Layer 5 of a small transformer language model trained on English Wikipedia (16 layers, counted from 0, width 96).
A neuron's activation on a vector x is GELU(weights . x), where the dot is the dot product.

Input weights of the MLP neurons that the questions are about. A number n stands for (n - 500) times 0.00083.
n6: 244 446 315 705 554 307 243 548 468 492 430 516 466 607 748 576 492 527 625 282 756 287 600 426 465 314 527 672 303 347 658 393 767 476 199 520 759 563 269 459 548 552 389 512 311 389 624 531 414 554 488 539 620 681 579 444 207 652 366 469 477 516 267 468 453 504 398 470 548 703 713 627 667 368 590 485 413 572 472 464 358 293 562 535 665 473 464 528 450 650 553 628 384 600 599 570
n9: 189 445 461 553 454 603 577 700 422 500 256 385 557 422 672 897 437 353 123 359 613 406 487 479 431 180 658 599 589 812 500 565 579 411 639 558 513 474 392 282 391 439 244 445 512 403 303 513 424 580 403 603 583 608 483 579 728 408 463 790 614 440 303 457 534 698 709 365 487 425 685 317 361 400 466 475 685 513 676 420 513 470 659 585 547 414 557 474 420 592 314 614 557 382 933 398
n27: 496 476 402 571 97 665 351 649 512 443 253 638 687 529 488 405 746 528 386 559 564 547 236 552 463 359 614 547 585 400 75 512 608 762 614 689 322 398 662 445 565 512 470 741 588 631 438 451 637 540 697 415 396 406 769 463 524 438 812 568 516 321 566 455 272 602 828 682 351 479 537 525 508 711 411 412 373 350 688 609 567 504 629 403 488 492 487 421 409 583 378 528 554 475 496 447
n84: 670 457 379 747 508 500 547 507 478 515 525 403 427 470 584 715 617 653 567 377 531 359 428 626 507 209 602 367 507 616 304 599 578 515 480 334 485 197 424 646 493 452 435 345 483 500 507 416 405 450 481 565 489 511 712 496 593 504 632 600 282 380 437 529 460 508 475 645 415 304 551 322 636 504 677 339 570 183 339 350 519 630 781 399 526 511 780 470 745 334 455 475 519 633 599 536
n110: 675 566 428 461 253 610 400 500 432 308 483 426 685 560 686 526 438 784 288 465 513 447 500 383 766 553 496 690 699 543 465 628 401 491 718 369 530 441 208 516 356 440 465 492 337 651 444 289 443 554 426 311 332 487 399 530 463 376 258 525 504 365 685 644 441 535 454 708 410 374 504 522 487 731 525 508 746 936 340 548 191 689 549 667 542 407 435 599 356 653 609 667 161 483 530 290
n111: 411 395 570 348 399 452 431 550 616 438 279 475 264 721 492 538 504 380 560 546 660 835 650 228 578 681 488 388 426 534 521 807 876 636 651 283 375 521 401 559 648 714 349 439 496 488 584 599 608 415 416 496 513 220 611 433 779 446 596 303 411 751 402 479 426 509 308 332 362 555 434 496 708 487 211 548 607 740 521 356 479 619 322 467 327 668 492 441 452 622 390 532 596 475 587 496
n114: 309 538 570 405 344 378 569 520 539 659 592 441 368 711 515 422 477 417 455 915 253 625 519 363 612 310 577 452 489 508 620 578 308 400 471 532 559 380 338 459 722 508 448 561 754 351 759 692 221 318 571 523 453 477 554 555 398 621 320 391 576 635 526 670 473 274 358 449 469 452 581 532 488 668 527 534 635 843 726 401 480 500 390 511 342 343 508 469 530 615 528 477 476 285 683 527
n119: 377 329 555 691 414 324 492 453 265 175 580 282 435 470 679 418 339 844 418 356 714 465 646 324 653 460 246 606 456 517 781 521 379 790 683 425 358 534 371 646 496 595 491 768 448 536 418 356 340 370 570 690 661 453 636 465 417 530 726 521 462 525 293 393 517 496 462 577 470 724 585 628 479 560 285 334 432 587 653 478 491 407 657 403 755 140 674 595 397 409 627 370 604 547 384 601
n126: 678 477 619 441 520 563 530 488 303 492 294 732 807 779 465 504 571 627 574 213 722 540 632 485 699 375 542 368 395 665 385 407 422 556 488 714 356 504 536 258 518 410 476 712 565 529 398 377 384 647 488 424 465 419 416 492 500 554 561 260 470 623 522 635 592 508 313 529 441 476 692 584 612 477 386 526 619 606 551 425 358 489 609 386 611 531 574 251 410 379 188 436 652 274 624 313
n146: 582 429 470 512 439 540 319 504 542 301 345 578 620 654 709 639 493 548 306 621 289 492 440 436 769 492 402 480 346 581 527 515 288 343 365 798 223 363 548 511 511 554 393 549 536 783 597 504 329 534 496 534 605 591 625 616 601 515 581 496 426 561 76 607 640 393 572 493 465 386 451 713 335 435 387 500 401 558 539 547 477 519 669 654 489 334 543 542 463 662 343 736 438 681 653 553
n148: 592 629 438 544 496 481 538 308 660 516 358 377 511 461 547 555 500 391 470 643 520 637 473 378 307 601 126 524 244 626 596 683 355 544 558 216 339 554 91 437 540 374 528 443 420 387 729 689 561 576 710 496 587 353 260 421 587 406 418 311 436 651 555 488 604 597 581 489 441 360 624 833 617 496 519 440 291 753 484 456 512 577 504 569 574 531 611 657 455 306 536 450 528 363 523 619
n168: 372 437 556 471 317 519 516 321 649 222 492 426 553 399 560 313 531 395 396 529 281 546 299 409 616 584 564 655 489 512 674 516 411 604 556 409 455 324 496 688 500 337 634 370 436 697 590 540 458 169 529 879 848 612 476 524 339 317 491 547 437 552 630 600 304 534 512 629 553 401 500 596 561 618 674 480 536 525 229 574 368 221 538 718 749 552 328 638 465 560 351 267 463 655 593 456
n177: 215 540 425 466 674 582 404 576 481 451 500 649 553 658 507 492 598 631 514 477 578 772 712 526 649 551 162 414 359 504 639 695 439 361 319 558 519 474 508 336 373 390 438 518 570 373 640 511 562 540 447 578 393 526 332 462 847 508 385 701 624 626 365 257 258 722 426 560 443 527 578 481 477 345 448 402 552 622 382 534 577 326 669 437 455 648 706 474 355 479 465 250 511 443 534 474
n179: 585 435 409 525 181 468 520 596 744 562 328 500 492 587 619 316 712 512 500 555 552 573 504 342 467 522 799 582 213 592 687 508 492 598 673 394 383 319 612 410 399 391 466 532 365 643 454 328 749 528 601 430 290 726 533 266 569 171 461 291 383 475 327 735 438 582 378 703 207 593 685 607 421 542 467 588 446 613 567 483 627 684 209 476 541 492 450 542 560 607 458 435 262 679 272 480
n192: 504 338 543 476 442 590 364 516 421 350 465 352 437 536 692 524 660 675 579 500 636 598 669 523 375 648 855 766 415 736 569 390 305 905 652 387 607 617 303 380 411 392 218 500 662 493 516 602 348 515 420 438 564 284 171 560 427 325 596 615 473 406 388 708 508 324 582 441 623 532 531 532 689 643 450 477 382 496 488 488 504 593 492 547 527 481 496 405 386 656 516 512 218 421 394 376
n204: 663 356 609 512 568 370 567 363 383 530 403 438 350 462 598 672 478 365 587 273 662 363 670 393 451 480 425 324 670 462 605 405 561 372 633 736 713 538 386 600 521 806 445 459 493 730 523 388 421 474 519 500 619 534 508 633 599 649 508 588 647 448 192 609 744 484 425 632 496 438 492 500 689 599 585 515 440 580 492 442 264 444 448 154 459 399 404 306 577 643 345 563 328 420 319 507
n221: 573 573 575 585 685 456 644 454 721 621 451 640 385 441 658 412 629 520 592 538 400 435 565 500 529 526 364 349 660 259 406 396 529 440 348 727 744 367 496 631 664 285 439 308 711 664 281 587 379 341 339 446 441 558 371 681 780 529 364 593 723 541 290 525 388 522 364 512 310 667 288 608 646 433 352 678 475 563 347 376 538 467 382 430 844 603 326 508 444 592 180 492 563 702 279 656
n237: 338 496 493 405 504 603 419 478 647 435 426 420 561 781 539 496 552 500 709 719 399 615 472 314 408 347 528 574 440 493 526 532 561 408 696 636 428 361 280 357 513 438 481 584 480 557 718 575 504 458 496 603 755 361 493 583 161 471 330 483 378 600 384 471 657 582 514 517 627 283 539 419 636 561 468 573 514 511 599 354 687 535 508 507 429 528 482 496 292 761 504 560 706 272 314 652
n240: 350 438 511 672 401 547 60 421 500 508 455 423 514 213 485 462 598 489 399 435 437 660 467 298 385 665 489 823 472 569 419 594 534 527 564 697 523 448 273 425 430 382 531 563 437 447 732 504 641 555 588 459 713 500 399 523 683 538 762 489 621 716 564 470 246 629 563 578 348 542 579 388 632 280 544 631 474 603 603 400 473 611 413 604 459 689 450 561 438 597 542 272 462 322 387 608
n247: 784 464 731 244 556 317 268 394 549 541 504 599 569 586 694 660 579 842 554 612 648 449 484 580 379 496 295 542 511 521 283 394 451 450 448 387 426 290 614 762 443 455 395 432 397 344 644 520 504 377 537 448 385 520 439 262 326 480 521 464 437 540 408 322 754 686 468 255 492 642 334 751 704 758 520 366 646 681 376 463 363 556 602 520 435 400 529 443 449 335 475 743 385 623 415 624
n250: 650 486 592 507 342 565 360 332 479 440 595 304 625 507 362 489 393 318 558 283 552 297 386 535 563 700 373 633 473 435 679 568 518 562 348 405 518 511 41 362 597 367 566 524 590 510 576 370 763 667 522 472 601 387 723 464 393 547 425 559 510 472 500 337 546 574 612 550 374 303 553 507 439 475 472 365 532 612 478 482 627 637 422 542 610 721 413 708 699 415 493 455 601 385 553 570
n254: 603 631 299 679 429 359 409 555 181 664 604 419 520 470 697 564 488 504 605 474 653 239 545 451 637 281 641 387 811 474 556 508 750 422 410 444 449 487 452 512 531 419 365 249 669 697 534 492 369 788 115 342 491 258 425 500 615 424 602 422 598 575 396 504 383 653 442 429 492 255 559 535 656 475 570 349 793 440 774 556 590 442 227 393 642 558 376 547 516 636 380 372 466 674 391 711
n265: 575 973 349 474 313 574 496 583 405 487 103 311 782 569 552 644 433 592 554 667 401 402 251 610 316 541 329 298 330 456 376 543 348 491 671 504 631 530 469 434 488 469 419 530 540 609 587 479 626 576 606 466 588 320 406 587 639 343 372 336 706 586 709 496 461 500 560 622 531 469 560 518 600 544 704 72 509 452 548 235 655 449 459 368 513 286 680 513 642 516 633 568 522 391 643 133
n267: 143 225 611 395 539 540 569 829 347 434 541 517 429 554 578 525 524 612 444 580 586 363 359 431 635 483 246 723 411 735 500 276 504 470 500 322 275 430 483 732 585 475 530 508 496 543 366 262 466 577 479 672 542 463 710 517 435 312 229 657 544 549 425 661 500 612 320 598 232 687 389 675 790 433 272 617 578 269 344 585 678 386 400 512 669 545 698 391 600 466 458 463 567 467 699 520
n271: 277 406 433 356 531 696 755 487 500 680 397 611 377 626 720 732 557 395 668 538 631 491 337 463 554 387 297 565 512 432 419 391 576 371 706 761 740 342 374 516 621 136 513 508 559 594 322 446 426 606 513 421 496 500 425 386 569 732 606 683 663 442 322 592 280 539 426 323 580 440 438 336 521 391 360 395 775 475 683 645 367 492 754 508 716 645 551 487 734 554 393 258 369 289 350 615
n278: 363 413 613 660 556 550 444 614 658 715 276 273 458 467 444 484 500 386 512 302 230 596 512 353 745 513 584 307 454 286 454 447 398 671 227 371 757 661 610 358 648 680 529 821 485 595 598 572 365 366 467 520 578 480 399 353 555 684 560 697 386 576 596 383 408 714 249 626 340 558 734 337 618 235 385 418 532 414 516 397 264 512 445 476 407 536 323 471 430 687 492 587 659 537 516 576
n292: 519 579 396 422 371 703 722 591 211 541 286 680 757 573 311 879 465 548 548 555 472 481 257 615 769 345 549 519 449 596 342 274 404 467 761 699 664 572 444 337 521 857 458 620 470 479 633 294 646 535 440 504 583 379 410 486 394 473 85 619 509 630 303 554 527 580 576 377 500 259 599 565 600 309 500 461 509 367 611 412 574 460 528 571 410 603 495 131 408 713 338 403 669 94 685 429
n299: 473 715 337 485 484 202 511 550 667 553 654 488 500 504 810 515 460 338 795 539 528 528 563 649 704 635 455 429 300 539 707 645 247 390 309 605 508 474 714 359 525 404 579 377 518 518 504 655 627 388 337 425 519 451 542 393 437 370 540 530 419 462 482 417 364 638 474 618 404 664 610 324 527 450 478 286 784 704 535 609 539 549 241 594 349 500 303 439 577 553 667 556 446 646 393 534
n336: 521 269 428 496 424 374 575 609 536 452 456 459 473 299 592 472 310 461 523 459 579 429 465 594 436 341 294 521 538 594 780 777 342 364 449 545 601 532 663 424 305 707 612 653 331 455 622 564 804 488 578 544 451 500 659 569 508 140 360 48 875 258 595 528 592 558 579 602 508 443 548 488 367 581 583 403 312 626 594 365 644 389 454 492 500 512 439 496 527 400 718 610 464 447 644 544
n353: 492 389 620 664 349 706 460 298 569 573 601 519 452 379 456 470 684 475 496 463 828 364 404 679 420 550 547 591 349 671 406 493 452 741 441 500 577 344 519 549 521 441 606 561 384 551 337 663 622 382 399 525 370 540 569 629 365 577 350 546 521 601 635 507 297 489 594 441 463 436 402 379 562 795 611 592 660 726 593 433 406 439 185 529 435 522 355 235 790 439 451 468 441 485 555 630
n354: 513 368 261 389 629 525 311 570 557 439 526 527 343 605 487 716 555 272 496 584 618 400 572 449 690 500 543 717 561 682 375 601 936 383 645 343 346 240 459 454 480 663 464 239 569 668 504 587 568 701 344 569 252 309 652 482 581 702 339 309 785 418 434 461 409 618 255 537 677 473 574 342 692 557 633 619 348 389 843 393 397 789 555 440 517 612 425 469 449 282 420 444 385 711 286 522

Each question shows a token from some text and the vector x that enters the MLP there. A number n stands for (n - 500) times 0.011.

"res": 555 583 449 491 525 581 475 473 530 632 613 462 671 517 452 429 477 467 324 661 439 566 532 544 430 629 670 584 481 505 474 523 432 593 755 441 363 545 555 531 304 554 662 498 496 458 597 474 504 428 293 488 461 772 671 630 410 421 545 401 361 557 484 380 524 356 473 152 453 419 459 406 331 398 508 624 287 440 290 806 586 635 436 491 457 397 441 598 629 597 532 502 430 698 365 523
The three highest activations, in order: n179, n146, n168

"=": 528 477 253 562 527 604 599 527 556 613 531 490 674 379 573 465 369 429 400 588 380 605 463 532 421 505 625 542 556 462 310 537 485 363 376 629 612 753 373 711 402 472 546 314 376 572 620 553 462 619 615 492 546 710 483 578 362 527 594 334 382 445 391 399 514 320 268 327 380 553 342 389 458 554 596 687 478 387 478 598 572 424 551 334 506 509 504 715 722 568 437 573 507 600 438 609
Which neuron fires most, and how strongly? n221, at about 1.2

"hip": 530 514 266 485 515 598 564 527 488 486 498 424 759 346 573 481 441 510 446 615 568 678 592 630 526 533 750 526 385 597 488 623 399 387 712 503 404 621 520 576 422 530 540 487 405 520 506 424 468 465 499 428 685 541 473 720 233 657 556 349 412 556 466 314 408 326 421 469 533 481 339 287 349 376 469 698 470 390 272 680 657 627 467 525 345 509 404 539 644 466 495 546 585 549 381 584
Which neuron fires most, and how strongly? n237, at about 1.2

" |": 432 563 159 392 567 675 673 399 444 586 403 592 752 463 567 397 444 495 367 446 439 649 540 729 447 599 559 534 579 439 443 613 434 388 571 556 568 728 322 449 415 469 633 511 496 362 564 526 330 584 522 496 572 695 554 627 523 520 497 461 434 470 422 397 485 456 210 353 434 632 474 515 375 509 510 766 530 408 545 722 498 528 384 312 424 468 397 554 744 446 612 434 510 511 567 508
Which neuron fires most, and how strongly? n271, at about 0.73

" the": 454 486 337 578 591 652 577 528 505 530 571 369 784 435 403 444 520 392 313 449 423 532 658 517 504 601 695 515 453 418 443 512 550 446 510 532 417 666 252 717 430 522 647 348 475 422 493 465 314 467 661 380 559 495 383 670 368 543 530 375 437 518 495 468 572 379 437 325 553 659 355 523 370 461 626 585 570 276 450 771 655 596 478 453 506 528 435 511 679 430 481 522 641 484 499 570
Which neuron fires most, and how strongly? n250, at about 0.27

"\n\n": 486 513 376 364 466 648 721 606 582 571 509 576 701 415 432 471 497 421 443 526 490 627 498 656 442 497 614 590 703 492 441 517 598 442 442 466 496 785 416 677 311 484 516 415 336 584 580 591 304 604 667 455 585 585 417 608 453 501 589 395 459 502 525 388 611 279 391 248 512 557 398 241 372 514 479 598 429 321 429 555 664 557 525 466 388 277 542 584 442 356 372 432 523 576 620 523
Which neuron fires most, and how strongly? n9, at about 0.57

" Association": 680 452 346 531 517 663 571 555 606 503 645 413 709 509 468 377 401 388 489 461 528 579 630 571 422 577 665 464 448 501 389 716 475 348 655 466 516 592 437 580 367 582 581 455 443 492 530 584 486 555 408 566 703 565 568 755 251 605 544 367 394 687 425 305 537 374 309 321 399 563 273 356 362 468 493 499 501 342 418 745 527 512 506 447 390 572 475 629 608 475 467 520 391 522 501 386
The three highest activations, in order: n250, n237, n111

" Royal": 548 466 339 510 654 521 538 597 528 522 481 424 811 387 358 423 556 465 472 414 423 517 708 531 527 571 676 426 501 420 354 664 534 500 618 558 450 852 404 414 295 357 528 476 476 463 483 651 400 535 488 413 617 670 435 742 350 522 554 348 475 630 470 529 595 422 387 274 406 569 400 511 451 467 397 629 578 381 323 828 602 454 528 458 381 522 379 524 669 365 631 545 358 462 551 514
Which two neurons fire most, strongest first? n192, n126

" These": 388 524 370 533 469 685 646 504 539 637 364 430 701 510 404 428 564 362 402 663 445 494 586 542 439 590 602 465 557 519 339 538 578 520 460 476 435 696 500 580 336 488 747 447 374 425 571 515 183 626 682 361 529 529 400 682 306 627 590 355 468 518 527 365 583 449 443 249 476 469 367 356 391 502 504 475 639 458 412 648 723 629 601 423 409 442 410 590 614 412 630 541 549 510 471 485
The three highest activations, in order: n265, n237, n114

" d": 600 471 350 540 483 457 435 458 637 607 481 410 521 434 465 487 337 365 450 459 495 445 602 624 416 675 718 456 644 478 408 599 439 524 467 544 659 855 514 588 389 534 539 459 375 437 712 532 472 468 618 364 597 605 483 659 362 627 544 469 398 636 565 451 475 295 555 383 339 564 434 540 349 459 612 724 435 357 454 748 524 545 439 297 611 248 467 610 602 384 481 543 386 408 493 533
Which two neurons fire most, strongest first? n204, n6

" Mad": 404 457 319 582 564 541 549 505 586 415 410 530 678 409 381 432 379 468 425 436 439 534 570 635 556 754 580 303 563 466 450 560 506 480 522 543 439 896 519 409 429 477 617 434 464 385 549 597 402 477 466 364 515 729 389 678 349 664 618 564 482 562 578 554 571 485 316 354 347 656 337 467 276 466 429 579 561 446 424 707 717 442 594 482 464 432 490 500 666 359 629 508 519 420 455 596
Which neuron lights up most? n278

".": 449 634 434 514 604 507 636 631 544 651 535 474 698 509 346 474 399 396 356 422 356 531 567 634 412 602 703 585 448 578 416 530 511 369 581 487 600 668 332 660 410 441 624 414 370 524 589 541 412 547 636 436 560 631 613 727 429 500 540 478 221 601 517 408 629 280 374 245 457 530 420 335 302 495 475 647 521 384 454 664 550 453 460 509 407 370 447 593 690 400 341 383 581 471 585 531
Which two neurons fire most, strongest first? n9, n114

"a": 395 541 338 591 509 667 604 635 620 584 541 507 708 553 481 407 405 282 350 637 432 617 638 561 578 590 646 470 601 523 439 543 391 297 604 521 531 752 438 475 409 532 628 449 344 476 511 542 504 542 463 416 619 568 632 713 507 594 532 427 427 582 484 409 496 444 467 294 421 510 289 391 282 453 467 576 403 452 332 931 461 621 357 451 274 426 463 593 628 465 576 496 458 485 385 509
The three highest activations, in order: n299, n146, n114

" cap": 568 514 444 505 459 451 544 483 465 575 659 449 714 548 313 510 394 560 465 560 406 624 588 552 423 584 590 471 561 482 529 669 428 536 623 667 416 687 546 562 368 431 578 568 346 420 525 353 543 507 352 426 556 741 485 652 287 468 531 376 374 607 508 355 333 375 445 313 456 426 487 467 430 406 663 728 458 353 518 707 522 456 642 422 324 395 355 495 764 313 691 558 485 681 537 389
Which neuron fires most, and how strongly? n336, at about 0.22

"t": 387 583 337 550 461 634 612 541 611 516 529 325 671 559 481 438 378 444 301 520 509 596 673 580 460 542 651 632 683 503 380 600 464 563 569 628 471 813 433 422 324 564 416 404 323 485 628 459 543 470 558 430 667 548 518 594 466 581 487 443 234 552 534 419 489 330 537 348 471 537 281 451 289 412 530 648 494 650 324 802 585 555 514 407 393 454 383 643 575 534 469 531 332 510 398 504
Which neuron lights up most? n110

" compar": 480 571 338 474 550 468 601 387 637 553 475 425 493 409 224 251 465 492 454 459 444 541 686 615 503 579 572 458 492 418 556 569 366 439 560 613 446 814 535 587 423 534 529 520 537 417 581 296 395 554 493 350 471 730 600 563 332 565 533 559 454 548 564 413 378 501 402 285 482 536 452 490 364 580 580 669 660 327 524 657 740 485 537 464 351 285 451 516 625 358 585 665 603 547 480 554
Which neuron lights up most? n299

"nt": 515 543 444 461 528 585 668 617 567 610 590 311 657 622 472 313 436 519 395 477 408 442 625 557 537 540 663 520 522 566 508 671 401 527 410 520 397 634 503 604 381 464 638 508 477 532 317 515 531 445 364 348 575 496 433 733 425 583 566 417 354 597 308 333 502 402 470 466 509 566 368 352 250 467 477 719 597 373 250 781 636 546 408 536 363 524 458 643 633 488 533 539 482 577 358 553
Which neuron fires most, and how strongly? n299, at about 1.6

" granted": 484 528 298 510 479 542 596 478 634 632 600 370 745 478 294 315 500 473 482 574 363 547 589 739 543 631 689 541 575 476 515 633 350 485 654 420 427 770 389 675 311 392 489 476 598 491 474 517 517 607 597 459 554 589 609 652 368 528 632 436 302 572 473 467 564 447 532 266 378 350 338 354 399 490 411 649 445 376 377 692 610 515 601 359 356 397 447 476 536 433 541 460 628 500 379 476
Which neuron lights up most? n250

"ine": 517 520 477 345 558 486 573 485 450 619 617 351 618 629 472 386 525 504 446 475 325 554 702 759 556 375 471 410 590 555 505 543 421 450 531 369 322 638 519 623 432 569 591 493 429 537 506 423 468 586 426 512 689 493 598 707 374 537 626 509 510 518 411 386 391 439 551 340 444 699 358 298 442 491 381 640 592 339 197 534 519 675 484 259 341 480 508 631 627 544 310 644 560 599 454 608
Which neuron fires most, and how strongly? n84, at about 1.1

"or": 578 578 403 477 702 601 611 350 393 541 336 466 369 465 340 461 549 404 343 467 562 768 602 470 340 639 711 510 639 524 516 520 576 432 526 579 397 692 460 412 383 479 403 485 545 449 694 721 458 532 508 456 500 577 630 577 472 660 426 405 428 527 422 438 512 392 297 396 512 475 535 469 418 399 434 688 496 366 450 789 488 534 615 394 462 396 547 709 631 389 591 474 539 491 391 529
Which neuron lights up most? n354

",": 574 644 276 555 515 501 731 573 531 569 509 479 699 348 538 373 590 459 349 568 489 518 637 668 388 472 629 512 503 571 343 534 485 480 626 284 529 626 533 640 438 393 715 494 466 402 570 432 434 446 570 417 518 672 551 654 522 624 414 438 385 540 509 322 478 449 442 333 465 667 380 349 397 542 591 716 444 624 446 740 469 493 455 354 295 503 366 620 443 404 568 288 534 504 397 511
Which neuron fires most, and how strongly? n353, at about 0.83

" 73": 591 471 247 349 576 687 612 428 585 709 519 593 601 384 473 368 563 509 439 630 461 516 626 643 382 524 653 487 518 456 466 582 341 412 477 594 580 807 462 587 347 471 641 445 368 406 576 464 439 659 515 438 567 516 437 508 324 553 498 397 466 705 428 453 676 324 431 334 378 587 518 467 413 468 402 648 506 363 374 604 477 611 496 258 386 545 401 565 817 300 674 535 394 479 562 517
Which neuron lights up most? n148

"ship": 610 467 342 434 497 575 529 570 583 513 492 364 744 487 526 378 461 482 376 468 592 615 616 594 407 595 757 500 495 659 503 731 348 414 702 479 446 647 543 537 424 603 554 413 485 509 541 478 357 469 539 486 620 533 616 651 348 662 601 397 410 655 415 398 450 282 360 411 440 538 401 280 345 385 409 642 525 287 298 636 665 604 418 489 455 425 390 521 685 424 458 536 479 622 450 428
Which two neurons fire most, strongest first? n179, n146

"oca": 424 389 406 430 496 348 631 527 524 680 471 312 672 557 256 463 592 454 296 544 503 594 606 750 532 523 625 503 607 462 511 542 474 443 568 596 378 584 545 553 354 397 582 554 416 392 620 256 639 474 476 557 502 618 512 518 283 564 529 457 504 549 393 447 449 381 527 273 549 523 346 447 364 490 377 742 494 424 528 650 517 695 475 481 341 405 517 556 692 411 629 647 581 550 405 590
Which neuron fires most, and how strongly? n179, at about 0.37

"|": 464 561 369 469 548 711 747 458 619 503 555 495 720 435 418 509 506 515 377 421 320 579 577 548 498 500 663 542 452 371 441 577 493 532 488 463 566 743 224 624 304 589 483 460 426 572 529 600 352 570 592 449 471 624 530 588 383 484 521 424 321 572 537 424 510 438 316 330 480 535 340 467 339 557 485 636 504 384 501 704 509 462 564 480 438 317 528 635 716 226 539 503 586 641 529 551
The three highest activations, in order: n84, n148, n168

"eg": 587 571 404 338 507 546 632 430 391 680 412 410 548 528 374 355 615 571 431 451 422 679 626 545 564 627 570 459 721 516 524 575 460 493 642 541 367 612 621 418 359 480 489 379 316 417 514 430 524 404 556 531 433 550 410 631 371 626 436 349 439 495 330 539 590 277 429 361 568 741 445 502 406 478 344 687 508 278 281 611 679 488 438 537 406 417 670 500 750 482 523 626 557 504 545 616
Which neuron lights up most? n179

" where": 321 558 314 642 596 579 577 509 494 694 542 518 612 610 402 415 435 383 355 574 370 604 474 622 409 513 535 583 389 551 472 598 528 460 568 446 454 795 488 624 390 334 568 463 469 604 473 466 338 636 686 409 644 548 659 718 350 492 555 426 444 542 574 307 487 338 389 305 406 511 481 325 437 401 539 565 683 463 316 643 644 384 578 367 532 409 482 506 744 382 625 347 686 446 420 592
Which neuron lights up most? n271

" earlier": 516 599 372 517 479 497 616 471 545 542 365 456 642 500 430 459 434 437 360 414 409 555 590 554 599 607 688 496 590 551 283 666 586 477 563 566 341 624 508 500 413 530 433 490 427 436 469 385 308 676 733 342 518 389 414 646 298 672 664 303 461 589 441 403 656 494 453 371 447 652 380 469 429 513 575 527 544 356 403 695 697 565 527 435 385 449 481 586 747 369 479 410 573 452 479 567
Which neuron fires most, and how strongly? n126, at about 1.1

" Case": 450 443 350 500 563 681 574 444 603 574 590 491 611 434 370 327 442 399 388 463 538 516 655 597 460 618 511 475 573 604 395 559 560 500 550 615 410 836 449 473 391 576 606 389 526 523 568 566 339 590 485 479 651 644 555 716 259 633 528 405 372 691 450 403 473 259 442 207 324 534 339 327 333 397 468 584 498 559 404 696 538 579 474 517 489 594 459 538 737 346 564 608 510 571 411 382
Which neuron fires most, and how strongly? n353, at about 0.88

" gather": 590 482 317 532 436 442 571 506 500 577 451 440 755 460 386 494 407 467 387 566 464 540 630 583 591 608 617 596 556 500 485 656 456 524 606 459 395 818 550 513 282 445 621 495 417 406 644 406 403 442 586 508 756 643 458 621 244 688 620 469 476 645 475 250 483 401 401 350 384 417 365 446 378 427 494 603 534 375 436 661 625 451 462 371 360 574 344 505 617 327 440 586 571 594 518 524
The three highest activations, in order: n250, n168, n240

" Dutch": 461 458 329 495 526 506 596 570 528 484 358 522 771 442 450 512 478 291 486 513 495 431 703 556 495 567 745 444 486 394 269 626 527 463 598 525 492 737 445 534 345 514 532 436 405 485 488 614 408 573 577 361 611 546 488 764 329 691 585 358 477 586 436 397 595 467 450 331 368 564 347 490 402 492 532 516 559 527 399 818 561 685 552 468 317 436 529 516 677 419 551 510 334 414 510 523
Which two neurons fire most, strongest first? n204, n146

"\n": 447 530 264 389 532 564 730 508 597 638 526 630 740 380 450 481 536 424 446 575 377 621 544 590 493 526 652 568 630 567 469 521 542 421 461 546 530 639 515 573 358 530 544 414 353 523 524 537 278 668 561 410 535 652 432 714 468 447 576 312 388 495 527 337 555 290 385 349 449 635 315 336 408 513 529 805 476 307 399 560 600 514 471 435 482 310 523 651 530 364 318 411 544 595 539 631
Which neuron lights up most? n221

"'": 390 471 272 518 522 584 433 590 546 613 605 604 797 488 476 300 399 343 560 462 466 487 561 462 332 543 665 399 565 405 547 691 510 508 459 609 481 655 419 647 373 578 448 579 565 347 479 598 434 639 681 506 649 639 651 553 427 510 529 420 390 529 499 458 439 258 450 465 449 660 338 376 473 425 509 587 467 266 376 790 555 476 416 403 499 620 410 580 737 412 414 515 496 531 446 346
Which neuron fires most, and how strongly? n6, at about 0.62

" Film": 549 480 350 493 599 554 643 539 582 553 468 408 677 424 340 388 413 447 479 571 574 596 652 641 525 704 632 396 581 490 530 654 494 441 538 490 639 623 483 420 409 430 517 372 365 429 553 477 335 561 576 444 695 556 413 764 400 636 635 436 358 591 427 470 403 430 359 322 493 537 232 383 380 486 505 553 571 320 333 672 667 431 553 435 442 506 427 459 689 316 433 660 408 579 578 438
Which neuron fires most, and how strongly? n84, at about 0.18

" editor": 568 502 306 548 489 488 657 532 549 583 462 355 595 539 368 399 426 494 409 412 465 530 654 603 531 627 669 417 594 552 424 794 419 507 588 526 560 660 471 588 323 641 452 436 515 472 418 417 372 504 492 343 566 632 407 712 316 592 624 414 407 648 323 284 435 411 572 335 447 542 497 492 375 461 531 638 550 299 421 866 588 483 493 478 456 444 499 599 576 356 477 450 485 572 588 411
Which neuron lights up most? n9

"s": 525 466 391 536 555 519 645 595 621 612 435 600 827 506 517 402 394 308 427 498 448 605 592 630 392 455 711 468 514 525 427 541 386 433 548 540 454 664 557 528 332 653 482 456 298 493 581 507 324 517 505 399 468 593 615 757 464 627 557 365 416 530 488 357 587 478 405 399 417 612 432 245 371 412 590 538 421 414 372 802 636 717 477 481 397 486 328 474 650 438 556 484 369 582 389 571
Which neuron fires most, and how strongly? n299, at about 1.1

"is": 431 522 414 610 575 635 533 365 530 539 434 612 771 452 460 306 298 412 430 535 392 568 716 540 569 649 670 475 665 500 351 562 508 399 573 453 503 860 385 432 494 524 583 433 397 516 513 578 459 555 389 527 453 509 558 647 511 576 500 466 382 555 559 440 421 452 532 305 469 491 325 300 320 473 511 631 578 522 321 795 583 748 468 342 405 358 499 614 642 470 442 564 492 426 350 609
Which two neurons fire most, strongest first? n110, n250

"agn": 493 527 432 447 443 573 543 470 680 673 509 490 463 592 553 474 395 500 463 219 498 472 659 566 480 495 616 364 791 502 435 609 566 451 643 490 325 631 585 394 320 500 570 446 433 498 619 445 523 667 410 553 467 635 426 662 391 571 510 488 579 661 463 359 595 271 555 237 514 615 461 365 440 456 368 456 526 359 316 654 684 360 530 312 450 404 600 525 745 478 435 531 463 513 475 527
Which neuron fires most, and how strongly? n9, at about 0.77

"ing": 468 424 347 520 529 560 514 385 435 567 466 390 750 430 497 374 418 373 245 641 466 545 546 602 459 586 636 554 610 555 526 676 422 401 687 481 492 743 556 474 307 464 598 425 347 422 543 498 474 400 663 439 673 494 511 709 369 657 584 515 455 611 484 467 534 334 435 462 565 369 354 350 383 414 517 711 647 328 371 825 616 579 513 453 397 492 446 485 577 458 537 523 592 585 296 539
Which neuron lights up most? n240

" 38": 565 512 227 399 592 721 628 437 565 610 472 514 552 430 436 483 481 426 460 551 470 448 571 579 442 524 721 595 410 427 376 537 316 455 556 631 497 709 409 699 378 463 537 517 423 392 638 509 458 543 492 367 565 582 483 603 418 486 598 452 474 771 481 414 722 321 396 344 409 539 432 485 397 468 372 646 493 286 330 606 570 563 433 382 315 516 464 634 746 312 683 536 516 467 579 587
Which neuron lights up most? n148